Layer 3 of a small transformer language model trained on English Wikipedia (12 layers, counted from 0, width 96).
A neuron adds its activation times its output weights to the MLP's output. To switch it off is to set its activation to zero at one token and run the rest of the model.

Output weights of the MLP neurons that the questions are about. A number n stands for (n - 500) times 0.001.
n3: 572 365 615 303 619 573 390 571 390 980 429 539 344 512 423 526 324 541 354 306 572 597 425 536 787 333 420 735 567 543 381 560 500 570 511 547 553 456 552 697 637 549 556 481 432 705 422 170 403 373 437 403 642 541 643 489 337 563 552 556 229 380 467 493 365 578 262 484 551 521 104 365 559 650 357 602 504 472 555 734 746 590 615 632 579 426 381 555 589 469 662 634 702 262 301 376
n5: 530 497 471 535 473 423 356 525 465 562 647 480 285 647 556 586 330 517 632 388 490 631 661 708 471 449 430 405 362 462 407 402 613 460 467 477 444 509 341 412 700 439 420 420 589 428 486 496 531 602 526 519 601 503 535 505 458 354 320 495 474 496 558 512 537 478 588 713 423 534 508 446 510 523 565 499 494 479 476 453 611 457 541 456 541 621 493 397 573 542 696 437 356 503 409 610
n35: 322 447 505 502 376 446 558 493 649 356 416 553 572 533 466 293 471 603 512 493 645 572 568 528 529 555 616 517 492 372 388 385 539 530 524 414 530 383 423 643 549 464 541 479 688 557 484 603 388 497 526 297 767 498 433 354 642 480 431 421 578 361 531 590 536 761 408 542 622 493 427 466 597 551 521 463 308 335 442 465 595 467 437 562 479 384 482 403 494 513 677 462 544 450 437 633
n102: 471 494 405 419 416 455 525 363 536 514 401 468 502 420 489 503 405 467 512 524 433 494 340 517 612 536 604 601 543 619 539 376 454 457 384 658 333 570 544 613 549 293 509 453 492 482 474 604 536 376 486 555 522 467 506 302 519 644 525 544 417 410 661 632 554 648 539 513 563 565 427 742 513 382 512 485 500 319 619 507 419 342 561 355 595 597 570 401 557 547 505 372 624 536 668 475
n106: 525 284 583 550 554 564 411 539 400 210 692 516 672 406 503 708 375 526 554 469 443 386 216 539 401 364 429 584 359 492 340 518 582 639 283 402 449 342 582 439 558 166 566 666 405 385 584 531 446 453 452 550 744 489 699 469 417 658 395 491 460 481 404 477 438 453 468 667 551 617 628 329 641 382 446 400 464 407 642 563 610 483 633 877 478 484 521 541 447 524 435 631 728 553 521 522
n117: 521 540 470 444 657 528 465 404 556 558 338 309 242 351 445 486 40 431 530 228 652 509 465 625 644 369 435 817 490 410 589 429 627 536 654 345 290 554 377 649 639 531 610 624 383 703 421 259 826 293 656 512 457 675 355 830 367 633 438 758 314 569 673 592 228 347 617 470 643 387 508 555 589 718 284 620 705 418 627 529 525 668 399 496 557 570 483 317 335 677 484 452 496 273 489 426
n190: 317 535 560 458 506 628 603 425 440 179 491 498 561 493 577 644 427 321 612 456 354 575 632 648 520 540 451 368 459 396 390 569 614 404 404 513 480 450 613 553 435 621 590 592 690 476 264 417 660 451 381 777 428 592 465 577 534 524 571 353 714 314 703 490 423 540 586 525 437 486 448 416 568 409 664 517 375 409 458 695 341 541 476 584 482 502 820 435 312 530 482 494 417 358 509 489
n200: 503 468 493 233 410 467 574 545 501 472 538 539 368 472 469 508 507 494 497 368 664 539 549 660 394 410 524 579 518 663 490 398 642 346 337 411 345 638 531 742 530 450 553 493 457 523 583 385 390 592 470 635 549 543 481 438 643 580 546 488 591 551 553 551 487 326 512 431 433 462 474 500 414 506 561 543 561 510 477 368 424 436 581 512 462 455 531 429 507 462 629 556 473 548 489 606

Each question names a token from some text and the token that comes next. It shows the activations a of the neurons there, in the order above. A number n stands for (n - 500) times 0.0041.

Then comes g, the gradient of the next token's log-probability with respect to the MLP's output, scaled to length 1. A neuron's effect is roughly proportional to its activation times (output weights . g). A number n stands for (n - 500) times 0.00087.

" the", then " T"
a: 499 459 553 475 462 763 475 496
g: 482 587 442 405 323 487 389 585 530 388 355 727 415 392 367 523 405 380 576 480 738 528 386 389 604 430 577 511 627 428 462 736 487 562 491 606 462 416 484 551 706 248 416 589 441 285 564 480 493 410 661 518 521 340 515 648 606 390 471 643 385 302 757 673 817 580 593 647 295 436 450 621 447 479 370 426 483 422 510 541 566 689 442 717 475 498 552 519 561 535 430 506 583 350 435 246
Switching off which neuron hurts the next token most? n117

"ation", then " details"
a: 479 466 655 466 499 496 482 459
g: 495 393 577 468 348 270 861 251 792 497 390 586 447 494 400 569 576 545 511 504 584 528 294 377 332 588 564 431 316 488 583 515 561 572 524 509 472 336 454 577 509 606 630 504 488 761 498 434 617 635 737 509 394 473 514 496 745 480 661 504 648 406 559 435 462 554 633 444 495 452 517 311 481 558 499 315 686 294 481 591 448 573 364 502 720 435 365 586 382 426 360 305 516 403 474 545
Switching off which neuron hurts the next token most? n35

" information", then " among"
a: 621 481 464 465 476 468 481 914
g: 512 589 491 546 538 493 414 354 529 605 400 341 440 511 498 421 419 490 630 439 702 490 562 481 425 666 754 396 415 709 352 308 388 306 590 397 387 365 288 625 565 610 305 581 751 552 549 390 564 769 390 649 626 393 462 605 377 586 343 610 569 467 399 402 572 574 462 338 445 446 615 431 501 171 524 659 611 689 639 491 401 398 550 595 650 595 545 510 522 271 525 422 468 555 503 548
Switching off which neuron hurts the next token most? n200

" stated", then " that"
a: 887 845 679 459 503 464 471 712
g: 579 480 559 593 305 462 538 557 442 383 636 573 567 644 432 525 491 558 499 497 502 632 277 614 222 430 392 462 447 661 606 583 469 413 457 520 544 484 536 386 447 493 304 449 391 523 598 740 549 624 483 635 451 673 522 442 316 371 423 670 345 490 432 481 373 375 573 482 281 531 585 568 437 478 815 343 475 106 505 539 524 526 547 690 574 534 659 404 333 570 498 541 539 834 404 549
Switching off which neuron hurts the next token most? n5

" Writ", then "ings"
a: 667 460 473 511 500 493 459 482
g: 686 737 417 268 568 486 475 715 424 377 183 653 306 540 576 744 521 651 427 431 490 329 705 351 473 474 431 494 372 605 432 631 446 429 559 487 339 367 566 550 746 415 416 522 479 705 549 483 697 570 422 329 518 607 528 555 509 503 532 658 415 595 586 496 558 285 383 324 567 455 518 531 479 640 496 524 553 802 596 505 411 523 474 610 493 445 409 399 287 500 493 397 323 528 489 449
Switching off which neuron hurts the next token most? n3

" the", then " River"
a: 500 460 552 529 480 676 459 493
g: 314 395 431 475 368 512 521 580 572 416 445 599 413 318 505 481 553 274 456 514 725 432 351 563 564 161 280 611 535 583 599 669 436 506 739 574 527 636 515 505 698 507 471 596 508 368 515 518 617 411 458 564 432 332 554 752 508 563 564 377 622 488 702 518 583 617 408 556 448 419 654 717 464 492 117 404 264 476 495 517 448 396 376 432 588 493 520 660 556 604 414 518 558 649 379 481
Switching off which neuron hurts the next token most? n117

" between", then " Car"
a: 545 459 487 466 550 649 460 459
g: 431 567 253 462 429 589 411 631 844 411 317 517 322 526 414 318 672 483 412 498 530 294 469 628 552 320 589 600 564 619 611 819 390 506 605 364 442 466 433 713 779 672 522 594 421 455 537 449 524 456 446 282 418 556 391 629 637 567 484 574 598 521 640 523 517 429 509 542 331 577 326 503 666 467 314 576 576 437 494 506 506 557 402 402 636 474 619 574 320 579 384 504 399 321 454 398
Switching off which neuron hurts the next token most? n117

"ought", then " Th"
a: 475 869 563 591 493 500 677 459
g: 404 575 377 324 805 369 382 390 390 535 569 558 316 408 509 539 318 464 645 439 533 533 622 626 436 602 417 771 647 429 436 318 486 479 531 473 644 384 424 351 499 610 313 588 438 494 472 463 688 771 781 338 665 608 394 441 526 324 393 758 659 442 465 352 479 577 474 621 304 351 506 501 690 652 566 478 327 499 500 534 531 474 414 483 556 594 505 496 472 496 387 425 653 507 426 580
Switching off which neuron hurts the next token most? n5

"\"", then " |"
a: 579 480 549 472 475 493 464 459
g: 614 537 512 486 576 463 498 491 790 531 299 356 497 567 590 383 466 75 294 512 327 486 743 544 612 414 415 462 521 491 457 619 559 472 590 542 300 611 449 571 482 425 415 381 634 434 386 183 439 382 513 498 517 396 717 601 356 497 307 588 455 514 616 426 521 563 590 594 588 569 460 390 538 551 641 645 411 604 642 412 439 555 526 606 550 514 472 762 660 370 601 353 629 423 589 351
Switching off which neuron hurts the next token most? n3

"4", then "A"
a: 496 459 484 768 497 500 741 500
g: 396 552 448 401 327 602 709 419 242 385 214 543 434 385 571 590 470 389 725 663 470 556 484 468 424 363 425 565 420 542 475 494 507 454 449 515 584 411 508 556 498 550 795 517 622 473 375 430 431 373 528 451 736 892 690 549 325 620 711 594 426 461 373 513 445 478 530 684 543 567 443 530 457 331 625 310 552 407 644 503 470 464 426 441 478 442 225 561 476 492 609 571 561 447 717 498
Switching off which neuron hurts the next token most? n190